Layer 5 of a small transformer language model trained on English Wikipedia (16 layers, counted from 0, width 128). Numbers have three digits each and are written without spaces.
A neuron's activation on a vector x is GELU(gate . x) times (in . x), where the dot is the dot product.

Input weights of the MLP neurons that the questions are about. A number n stands for (n - 500) times 0.0014.
n3 gate: 560529535806296394184667401659733598619414442773335642393584675220413469637339504399668265581414379474713345504328496534267199560455508664584408627375550496538296393544361492402325352315448517258631581469564589611572630394348374373487402422649378521568469441554141611534432524348674412355500570549500534726398542367359417445331599587635504730461425793555500676270403601527574428483779
n5 gate: 639379311745500344453699513552417442137491631390460255595413466602256846739609379703642297639476487315638744454452552598469234570455307557666352546364332254687328451673297522322695530184500477473393546589323602397855678659361468295559651660654454527535509539523473651519532597190504487463434598664681731862639290368496426543460638552486496632636705453267566732713365415543365443454393
n49 gate: 358429399254625631483726332573452544487504745486203124597693446578299593349517645765373600475440446598355662341603526641465540517876828684474646873676409686414306755517364597439479748454384460513637404504431867247491612265410512448500648452344338625359492830231367623454664478366413402537629659692597677456367671366484474424496484500437382478404437466351435618294643638483385496445698
n79 gate: 519459487476531445749571850536375564472439600323472523725593552486458395579558518486759274638563591704628682557205736529591329437477235588549133254831340486470771220536456500259268232625581542601472448444395355538504397196491371383584405843387523495811610597379269673510618645561577393562572496605610424651510439644070442658408658527406683701648701535228613664534312613478403643367299
n98 gate: 484461455524655527404384586455470681675463310629648437344559544657817552367542632466369546602647625320620335596579602386585566409710614465364466468739584348514449426391627515512429489668390351589151484551705404645541706355556647640369454596359587445534496496508714422707396661621332117472464533531589360570428389650665560700706587519528507867544583330508648701610395577577449576263512
n108 gate: 442632443343803873386674272539678567456519553384448553423459258571456748395445324358340717500647523555556480743570496467417307602500500373551644702557440567556609225481288468587554853568387792524564446692446358508515537441434392449390488655441582334450515477707468569517710394504260469650341561286381381632537712565611342439636411168459415467348297321488500401350418583462468598579658
n144 gate: 313449469638671527640674283384535546505544391673477556491603500250360425519635638477732304258320176822564372405491607525358486197255680605545522305426673387543375551607366326473558773457239645500620209125414673611589782600616283549411514578355519444509654469528607829611277204395409536658606391706327700454715472449718375751658328553543466331618477311302527275470803491667755459433351
n158 gate: 571585446634331492300602500602412392504746409474415500232426439520700377288405605572239396712806462888464572579520300518251581650346409364579591521511694671350367323359477677716715520481429631464480571618668340445391533580524704586578596817429591377469361206611496574340525321427536387441610500432519488355692558340601605554488323445670451664439525392310441528607417557404614232307294
n172 gate: 455500401611416474496425530396561624728340536472474474314570472220257443218525650817914483460541451318299615522554583559359297567655723496534412416651456724644573393417413462696471667435500352680461215553616568581512614602291380550382373496428180740463603611636345363527425500435432392500540427738438491358317509195500371262513716492310850421598325443465804556480570541439802626656800
n179 gate: 639472356454362556357445199571469617342554408291655566422434374748336268300536378428363552367270377526395476412516469303516802353528627316464413559442607468447546512739394633331370650458267525512605353485694448677563657544614390767595708415516392656382411442438451508521604464612348288685445288307336467565609604471365598465565647492354755376292302265483416250559666707492313738466551
n194 gate: 521448589429517623565503528503489643593614645393376789431594597686417438400433558497370514432309435623681354338493490513476538493538567578336744613409506507417397657599401323503397500365323483555531628581543330471540503551393460657374476561335664364380448582430407384572366524542534616906493370554589489404589560563338477323627337437215389259354329582630271565412426510539555497621446
n211 gate: 336616615548489630680668461631677692461389558554550672415716485508641515208515512797559420438655511843554592452752474525504768610322296398662489257617376515568428550575332308412485459315557680323407332511263603476530413618432563397461408538686504641556596463551426645484711466346359391580565408565597385423540441633403664467302529224548453457471551441228500554624454321676244700428415
n233 gate: 806408695693415651380513452315316448730537459547330615650593521461522222566636548218478299533505809583599664585534715321560544440639513528572483083463537402540321738466336634543500551590500513340448774488446457274210496371702645509447813465411602408420471550319430705436285444381577807717841690552554500730824646478440286413548702689500637367381544483602330513568566644438574339464545
n241 gate: 432566500420598783405343473668513519465640475703341512507665456496636585376402523633528534735528430512638443567365541581707492496558508546688699731562420489543489577511381293527680650362380747296627408343788363367489288211463434713488515504462323305373364411622112794444754477562595657684573661511452492727488784664414496430353532411433432551449559526532572508620350449445585636548520
n258 gate: 500120576474680763480732538354596479294516694288382479480350405512181721682414559301466260504292747611580471565569529458345808401479447527759492153404698566574669483447748362400414292417488325638483548635517533610537311346476542433521621500484504462325524448564306772368310579496533467395452596537407461324539341287399427320479758585560512714508526676307479295600183476376618377369421
n264 gate: 557389523439581594620619441424681378630688273623456616504251873582656368329349224337626547400608586546669433472496538514563472508385508400438315186643690512592570682546626374602611385652315512559362492702397434471569411375607532483738539508446641496309432576580234591347146364590609603570430553418625508516520512516540435575794820397423438564511355519379543429384636530447389403262199
n293 gate: 521645433539504582598388475624203488136378426700712618532546527663596516742435777378619492593409433408587418521524689265451542618479334632492322491567407443488663723596304414328548596687831508698715251672341615616700500296424530623415561426439568383736338627449296408465649569256419368410513347492468688388500585458281508729425500576759358331421538551500606537401161668512346492719604
n3 in: 531586635584562551435736354591872738646214641656427444369596363323556647698404466643434226452473183450500462443567268241432573676577621407596692805273822391464552466649500389394483529480604409253337708379660631701471592682537546373552555602420373552372708315343324570437628462537576276278460370492451544867367627565409459557552416446478714648557513561504832743418615451390491513562478
n5 in: 388288460529221672678323335564377397683464885621599838324371496454249289642014641472471440553297536480430616461678596427383566735373720364463614607464372592674702570604550561626618701734326424411448306469320532862545524366372441580347593411606514438559558270572448446402669389496408368695858527881414606542733807662513573679472461305317513280442342585481233505646454540469594376729862
n49 in: 433602313525397472543630378449509140378310542382284475617579508669331558385623341908279524386680454603346573437496650541468516500818261548301536605365565188402531691618535670754461571343559715553598567600606657318764492175476581682600532358552483640614376559405574535504592424353548524559381662589652425524277533562474685356553629637304545413164603481550492484649439442562394512614436
n79 in: 862537399505710459596478578807340728417421613544431416549696474718537496667460358355594174565461613597495733524446661551834518658477302521585074154762362401568677472464349463523215585578464570830472676500443072438602326082518450446514455848306608593705482421336477598442633659544595611438466474382553424771328500593342531329518457678651692509548584509364676527294317465513421657548275
n98 in: 444437676496504206508569508714518533496695394504429259432241350656466520656533533578637615340504698676596570706411383710430630496680435818675394435793641357399402537593637508376423431351362517583458349614491677317548568471654549709696566554263730525621659784402513448452466434555508718595592441504292625321530530576194363492546516323427361653397335587381496160504590441452823280297391
n108 in: 249353489282747603471485454496571672465507572467407703341543460618442526485436500545362523381488566589469428603560560542328388662496635371650567393733637700418594216697396401584571642431657703531423428583576447716433645519619479480363428274560496379403482367574535370612591428270296641712307526504135646515615504703646285687492457200378429469168512438488432424493546642478566560444312
n144 in: 407405629658395469679617577457309473437560453216581546625573708150250581482522469602242234163514504737366478431151348467451685267176482561500285495496534438417306334596461536415687278242347614594630174199439491453661546473683666576468562571685560723604663599427658548406324562338509713435608304433319449608393573313504339423180517500518571527628633628183509268570534530487595496179336
n158 in: 513309558412492548670422581739549488500620267513435545344298550612709574349631626580371596629790615256484512746342315448653370639285433386409536412712530707654329553465508693677614559367520681540354362665618312247719636448331401647500540625305583262445635278611484477530408528692723484399636642496527563650735430459575672496472326449388440442427599438529540742682828485346655433601356
n172 in: 734415524359197293524253316521370724543565484131483448553535472592552659560675534546705689424603641531394850434405459469466355320867766427496458280548468253488364385578418479428504467492612435593347315532230542558813578471541700495378344602254409461566650525691346377598535542536768657566322536850455566373460513388599315581573607767465386474670361508200609547414417367480633479699367
n179 in: 379553488350567536561641399457548560460250565327459340539369374592251581435421157548724719659657554632613480600182339345640707369593381504453587804611595683414640496438660657544476716568539557480464462756320628445461286592527657582554560552425409602492697636812606613601750448435305422651403473656566267262647599512481570473492327266488522562389475362438369456518587550561370429885390
n194 in: 415414504754686682589523418587369570434701603650113678459694610581614444606527551588380569522238467385566376588413341479388339473430557599382584504289581469666460504519406481546258462313299255710722331283484504610402794719678444612488600543420409492568262414607551643785512504445443708492390641392676440368585345579507560541598424677344496448459524511623339481607676526519743333464305
n211 in: 451565646511437790513582401576674719548348596536630583187662433560606542295394388627483400516696523712547500434596467599446667603357434488603427297622478583494484514543503439490513391334536590344459261490306423447621621601329429457490396625643604655605623484535374493528731339474543520631628452426624364425496441603431661503326393290322469438455607464386410527631515352555350639430401
n233 in: 476435592510249683321144551358480710348645374421486757809692374604718799528419417554302314724495474038450468562567433378550292559717671496302549538404651640462543546402558665632696531323482467399610400665529327289464645736527359388373568624509824281567408632472320491625595808426627607251846587432513822257624660388329433509431397376401636561535369364580541678538788339417565280395260
n241 in: 431538496414594570333601592730586583391552559563794288404534165479416532618549529364384545500540647443492670620508374642467685447496643527578647504817610841434367400492302425380605630449850411721529539532413636126427364352528526655308566737463645597589448704704286464622405554599656488569386496471524491579301415305453552548143364601659423513421921285551488637634369291544617606487435
n258 in: 509611492185749706529389500607663307195357558524380572678487367448540631567694685517292430471407567458355320614324444617351629526544535231651190550613679231549384363649581535631359474583375697302487518483491683445427599369517344566631696390539428437291517339478456406758459870584470825431343689426470336447349189330586474610704496530595602446923478391572608812569514383580358677386726
n264 in: 565602556585515593396815563595436356684418474483653262545313352295603511437278582635512357533603329612730752710626378493418524527480351383492634496731526735515449520485356274605637652511492420418371488700675543447352600624310323612584364687450492544413451530476630712586593311411623481533144359675549371531532580417511314515630547421777652532441476429216746597346449659388496523606631
n293 in: 491232516447328470426429332471182444371311228459232644611710301699570475604403655462513415681473349600873351381241412409462284496517597480437575367463367551372685513716479462624487621500521343796556518394411874504737518373546387619491483598395531639517365479443176247482682492626475629603666631585574735414576856526249346557327560442332512229492614467605555829496634541598362462558379

Each question shows a token from some text and the vector x that enters the MLP there. A number n stands for (n - 500) times 0.0071.

" of": 579602403522530438567439407453381272765507517528238646601517435498485597583400570387502345483603326354558459405594637338498618505418538601632448516469524361558646575521495508625390386532481644257346394372423317560420383413487602671692423546422424480521570444546660635658437488580480431505504587547528526608637373513323544256585683709396385563416479405581665449374448362514325308328585
The neuron with the highest activation: n79

" scored": 601620492501395557579513473402492572660538451480287590570602595453554514365452688325480576231497522503513491542802575417491408470619308670521813731738529515397551545741635449556289320507476664379326594359479498486430636315572539561510452514450511401474500446690539486404468364332643319690460421557658401588266535448400419406476570553449477595397468549577425423326540483442531661217617
The two highest activations, in order: n49, n3

" Un": 380378511670371321552513585542302251553566486560479301416567373579602677435448467552531690289520527283432431495594527533603531191364621453597479551415543591572628559770564492588295487500496435513314410483514416514714547656571380504449391598361485427542594445588482555539402469374485607767608328317644511573461481422332250603601381582566397407410497555537531488595562533454347371539611
The neuron with the highest activation: n194

"\n": 634600340723599489449386443437201571336477487684356524499447340438625440532435389432478443524633339335345470498507414575630616591430506419599662457498507387590651362560669483587379348400381440551374424452462451454546417537606409515361465371294390640529603597439604697402477465541437402519381290502729569373434465510263464559540499432425223441330514581582406506501535530615510412478715
The neuron with the highest activation: n293

"'": 543512380654499411564486481483233408493481473473318359521504435503619668591430377544553469594519516419510353513512545380663625467466697421575597384631628527578255409758491486599446533674627268551310329459507315403412429528467441518296521613408573648557525507494526467312380561379473504488493312447496472638349603340352388468676615502490180604390465551474525574577692305432256575556585
The most active neuron and its activation: n264, at about 1.6

" made": 676573384856435556519441540617261414501530478431458639573618344498523698493476475322509631232487499460647407512752509525631503500515441588347650643425438452384578500604653422400248446508468708404279377492528373533364637384538529492491398536368665462540340317601552466549394421463459599530535483598584516585458587449375666429523452584483438574271467557520599393424632204413369438377537
The neuron with the highest activation: n194

" was": 602522436655567478634596434569357602384446517318456506629583397435539503515380348532514315441506393248404446399504488440683492447427447460470493464630510469433659411589591390532313349482286472337282495501480455516272560519502440520594325553381480562748334241465424616518467450409515567469614473593556404408301478359288632328664416713406459524295449581592638368264467390443460554423642
The neuron with the highest activation: n79

"1": 727359458519850393318610523583491471360443651495280484562428444560647470624351452432283468197473231476398454417552409491503560474572608526536394559469559414545344326749483595623535300562359353538441414505474405445389386482659387607543378610405494671333468599671520505509314386566369484570522409640505495588515393367386434354411474464450390543433431498410605288352591607465371601471537
The two highest activations, in order: n144, n258

" book": 558361538502520621497486492495334404484540623643434534471451534527448621433464442536395614475442601319472498382617449361704475555429540587624624647520407445562473584752539323487361473492668556474175427459505454490345646436502406513231314670400465251501505410552375584526367562569779455728469470565607405484232612463443518520625497334389325447376571449676703411419575490248386491500582
The most active neuron and its activation: n241, at about 4.3

" Sk": 584513635548416544423240556642356242397590498580507519396632715502433567436470489602522558467476480342539619464562503536558571302493649511602670534461543567420376534620674589391311270380449396482450513375475520471407639460630404603302337636532222472507462472809571538566420484393616623418515386307648401546369367501379467625519336426464320385443662333336451397400479301542356649532589
The most active neuron and its activation: n241, at about 2.5

" improve": 460525547574548440449627437568280290403586560412488501490592442582443643409398585460676547458493386379546467439664642318497619483468448445363630554539476529611581522588511522529467249591482647334221258317433353438594599638550321671436544514534595513499574542520475521379679507412337639540605412666575393493306425498276396510431521426530536480221618590627600453488596467504353540171599
The most active neuron and its activation: n211, at about 7.6

")": 426514345454556665528496197645259587347369483569474553485487431584488513450402486438585329425646444398488362464450376382532527401595595535593566489372533360602475527553633497794356293523479419467404522409335496533423458502624436610410310542338471527571510509660576421405352418632471589462675399509683512356623662469467305403585625368289245560355517497546539492629508492511340611404572
The most active neuron and its activation: n194, at about 2.9

" Ch": 585549635536561520423338609600403362361673460511566557448583487558464579549388411564541654509484440429468466417575642650705480304383573430559532562519496431695588332782732420514528311538543250436412368345587561489591624717776271595476550748555349366623499326683581532570396556450584617477631621259577543504505629584617539392561457616403283503433409432238392514465516390541481478527524
The neuron with the highest activation: n144

" Pro": 460481527584544305467387699593289379460451625519547555472652490445631646618311575348523731400597437396560465409563421617517622358556591411678420492466410477623500578790585509548350222291733435424413344380490352392479398439482238608612408523416481474469556474545470565708484588367471622491512623305701540459342633648437284435520394504581389445391472496591487441572522372419451472431471
The neuron with the highest activation: n241

" sole": 332506204513665453433523498526252405447428620555571679393484370528513426543319546528430547536535517542590473470571519528315461350460521505620685528643426602540505551778692555569326456466596567439261336476465487639481532611412216644458487594374547534593614337567501526386460518274442502369564592627650392456409592315447315545528439488485402449345513636684602372311450476398446423336503
The neuron with the highest activation: n293

" promoted": 579619431542533505359519419553502534584583476345439552605702602421670529310344654362393610255470410554460530501744486534519564424569567748359706503593478402568522663699668497534377471574419736342175479454419358409422473464631510540670458470498287570432588381453442370446482425444463522556361477667560561363407495498283465304642526450386554466344629547613565444316634405425458710321444
The neuron with the highest activation: n49

" under": 464589491529760313355513575544463396521599504487371629622511304529574581713367469604493549608481389452644525547514484530611641518484596554469474434361468486394659556572586366576314516539445603320322517421529609537442309454394388647404334657346529592599575371490457586452495447533504558660604628539530499413383611325444252609504417697341535514197590533635551589628602243359270467362596
Which three neurons fire most, strongest first? n241, n79, n233

"Mar": 506450527513627411429431632616432494361636504661575355535462424462647449742316516656613416457646349344459386518610462543632523306453417564486415562455381454651525545758604547458432223666354229341410270476513462499514474676699446589390441571530487438567311318722411438763440518478464425548715492516488499531570459561475382565486300240501308378557634493393309425486411475498365460478563
The most active neuron and its activation: n5, at about 4.1

"y": 606452425521704566495536543353309570476479588485407403492514705489432548493408365720550469207577314488489600484309329508650372398455350686397717352472457386479373435632441539747433447395343411417276427447423486470472442582640400564579447660615634461397701631609544506503425477366499536449427628541315402459504501531618439482604532388449237516319472345460428287552555277472438520657545
The neuron with the highest activation: n144

".": 578501327648418475445514478556150335470360534594458628543464489507489717570458438464497344353474502316411411445460258413612298342476632482596461331479570548585498360555524755683466451641560470487377387528470388440454525624577409635403399443418419513426512483469472611405480458443550389601546621385639545348533378579486314377490409648285339546429635503264487453583604459368331599375607
The neuron with the highest activation: n233

" and": 614517396542450524569511572490100408376391487507368463488485494655673514557608395568563500595547430324371491551537463381582487437524515544595470489575511452604533610512497446661368410551522530407263422481285486402324490529629420770395410546367398574605468469448492523519402439546537519492661480591520370413449535544401395283661578613393525470312347484601462430454527284439667390281631
Which three neurons fire most, strongest first? n233, n172, n98

" relative": 473516501482569489438619450502433392425562521575545592409392537585652503522465505599466504633566505387589512452690580551381375397381580583553812559550493434403501496683635521404240391617467598380191331501457409799454450554535483633304482533462827518584647361521534543518527510448169496571464580482555426454325622330451431350347292569488672427403442483626438434264486421608281574216512
The two highest activations, in order: n108, n211

"v": 630508466517598617445389452590316581538690470636422391424456552567302493536512406711683365281468302403595479485505469563686595426466545574510554424674525540603541412554758660492387287488522284346514369261734449428516286620486489607438537679589491533333462360703569455550444438528570366435634631362445507438522481316565261319495492431454463429361446548483430402276454433534507421467552
The neuron with the highest activation: n144

"P": 477333378699458307402479519616463477350473434636395510513636624575605693773447511447515507513416390400512674448467691513496515375503470478679709428447445505445490381734641478446487339342490358546454336579494411477269531656681532778248461584549418469515576586648432505710532497398643399378671532343688438440374540579452204521623496487494347436493640467204454446565451361648504487561589
The neuron with the highest activation: n293

" before": 586559388460603338423492439526416394420578466380392591508538451410560595365377585509418485496494385370226579439587628465534539489542629708468672495477489364380646551548489552481392502710439465335329366437462637322544265424452481560620498417434246578621468294509673535541386380475190439613631589608491539504359431490411370424600626701237451458335515511529389388480633308355421666272632
The most active neuron and its activation: n49, at about 18

"Re": 507378496788334382371517490489326246286545670580312448475712432624668623548433407393643603332621442349371434516507496538379443385476435558560442532604492409531529542818618446515368243357337310404498249579524480449504484570612451556441347464508500566475455535463476333632454328384367575534669514494602499413456483562267320622492533543603522464300660461369516650531575296487385525438512
The two highest activations, in order: n293, n211

" added": 466537571678430439415384375471411579458528515563614501441495418489563680226452588426398630253476324374653372464723652389594390545408550568393693567594502396495495538655612461568333550477563684406193593533484247412410698377540462578503456476389670483568375429571617406400460504453329530552552537643562520449272607435345509324477517623349482472159615557544567410486578413371528541333434
The neuron with the highest activation: n98

",": 520441551479679462455490540587249568377204563569369355520430342524617485421458550462531432594549367273396415396466391341678537388523515599588606438506602335399533466537556608622398461453595642411425360313331409384333476681651527662535394563363227459507422419713505575563350526524429243522381471615531476449415421404511502502554537612346417574362424528380587435499519230413506413364605
The most active neuron and its activation: n172, at about 2.3

" life": 654429426507499416512478654578360431455462553588381658501450440496504591378336188456535597641596519326368521544753349523692566530600546496494584642487414329438449485768520339415369498528534597394311439595559458574511550575482415701451372576630648423553724544575322666472473483437248618410563515586601387571370518275479536403523387472354360542459403375552483285391298440421299532288531
The neuron with the highest activation: n211

" by": 521475429523571474461554422519226416372558476517479583619382290468589559543436441413596482587583343299576602519718311512570450577472548584470510460417447450456647501438623324540341379537629627303303438461378537380595256419507402649317541562366378531601356356533598552722387378578768571536543582506562528510529527441374428492592555682531324596336480348504433404468585355341324602447625
The most active neuron and its activation: n241, at about 2.1

"2": 792265318545599489458474640622355402428497579583474656545442312559416611503238625537568434316574307411565486388334460394589550545578632573529435676509574652554340537740543569685622320653500387332385502611500333415463543557640586581393590710386498488463468600582480559488402422574463497487484315520547579301534375450424459466446588493476435503471343506337467414634542484562325514704729
The two highest activations, in order: n179, n5

" ": 568486499704580414533482450544256271376478538718387574517565389495606484538363515543558438369534436407520350495389379498582727405582522417806581355433443458385540467595475642586555462415410351458286423601418354497473612572562363695319310658365350487509639464636528551601260529507597350615437511534557497355480376327335314421343628658346430583410362526515526544549544518481538676539560
The two highest activations, in order: n172, n194

" characters": 499422433290462510536409485659345333458419482611428534523435503445489602287499506497366390361376462213650474523708527548653508511581610635562627646673427424596494448652434505439396335472469577445307474418487380452413439467714452597270465500469433293497504378598383441555413376580538443656681299501574470448362720493328526494636447456335276398479486362616453438317331350391277547429391
The two highest activations, in order: n241, n108

" husband": 464456382538696549424475592635375550344574579654451595543498467441574507390464325650290442648521381453477382431589524621605378318469558534536774519558496442580580745604554372583390376541646562349255527443525531472262514449639443649249462577474668457602608366426387509407491470512400509496603485515546537546276518364489467440538488611398492368376553392493400247247485361443260610404386
The most active neuron and its activation: n241, at about 3.8

" de": 427528575817485548474486509463330162466535621559300435561503363493528657532431456529655535389497431328490414338685450496449599348502436545445399498472499555604365600672579717533326468479405436375241303580339394568524501537432488616335371641425425548611751447327400444672353535411396553506380530519539543491421576475494473501634301614485453521331334519575553451571527486325453165513555
The neuron with the highest activation: n5

"0": 662342355479774331552643604571420374330404624567248479580518430579540613560372513465411355203444256504393427400570427418411532520666708554560524555605575376444353365649623526502551422571446364482423403525448264435477476432656402606588469456349563698274462544563504445524238459553420475484586386533431571596560374524476420435375480486516308457449492581438587283359486583417481612362596
The two highest activations, in order: n144, n258

" games": 550596467383355471587454510535480237439433580595431545575597554647486534341471567427435489315374512449347452505724608447688457548613579724599712689654425377443486407732529489506404350497482524471352521416378375526452371362644391637566499609475372392474551419672405630518498329441567333689533279575526503422356513444357385535721450338215376422460525465703513470456331371296385406343580
The neuron with the highest activation: n49

" his": 456459366200470430500430527445313399407591487389467652456527538488669658586304398394538441522549460344481583651667425432589584503652444673749595614615526420482524403638597545810347397586502417437363450509360355659624653738647444501574395609429260602535486480433429711574364402365430368509543476547530452501303393289419528490507640555429454530355509454700590421300678505413499607478638
The neuron with the highest activation: n172

"or": 504488461599602464426657599536335575432495590567443545424459550388439623659450351712350348181561491492680478564453527482700552328438507487376478485618316525476578545484652398763397316573541332448319557329441265442529396447561380649592472757550591481552482377358499618577491527327473421529613542316429678569447614700683258533600382348447302420513494399575421412465459332341479551573576
The most active neuron and its activation: n79, at about 4.8

" first": 546678362453567407415579534705470482521462589539501487395508401442555479391414639603454510481439520493560477429636719446412550458513517702766719773422429574546530601617597454701397377626501356544302500491538460640362537587402404569722636559414320434572478345549460638403386474463536409382494494693561351482364555276409230475665523406374494402192508514629589345317557412385401428415575
The two highest activations, in order: n3, n49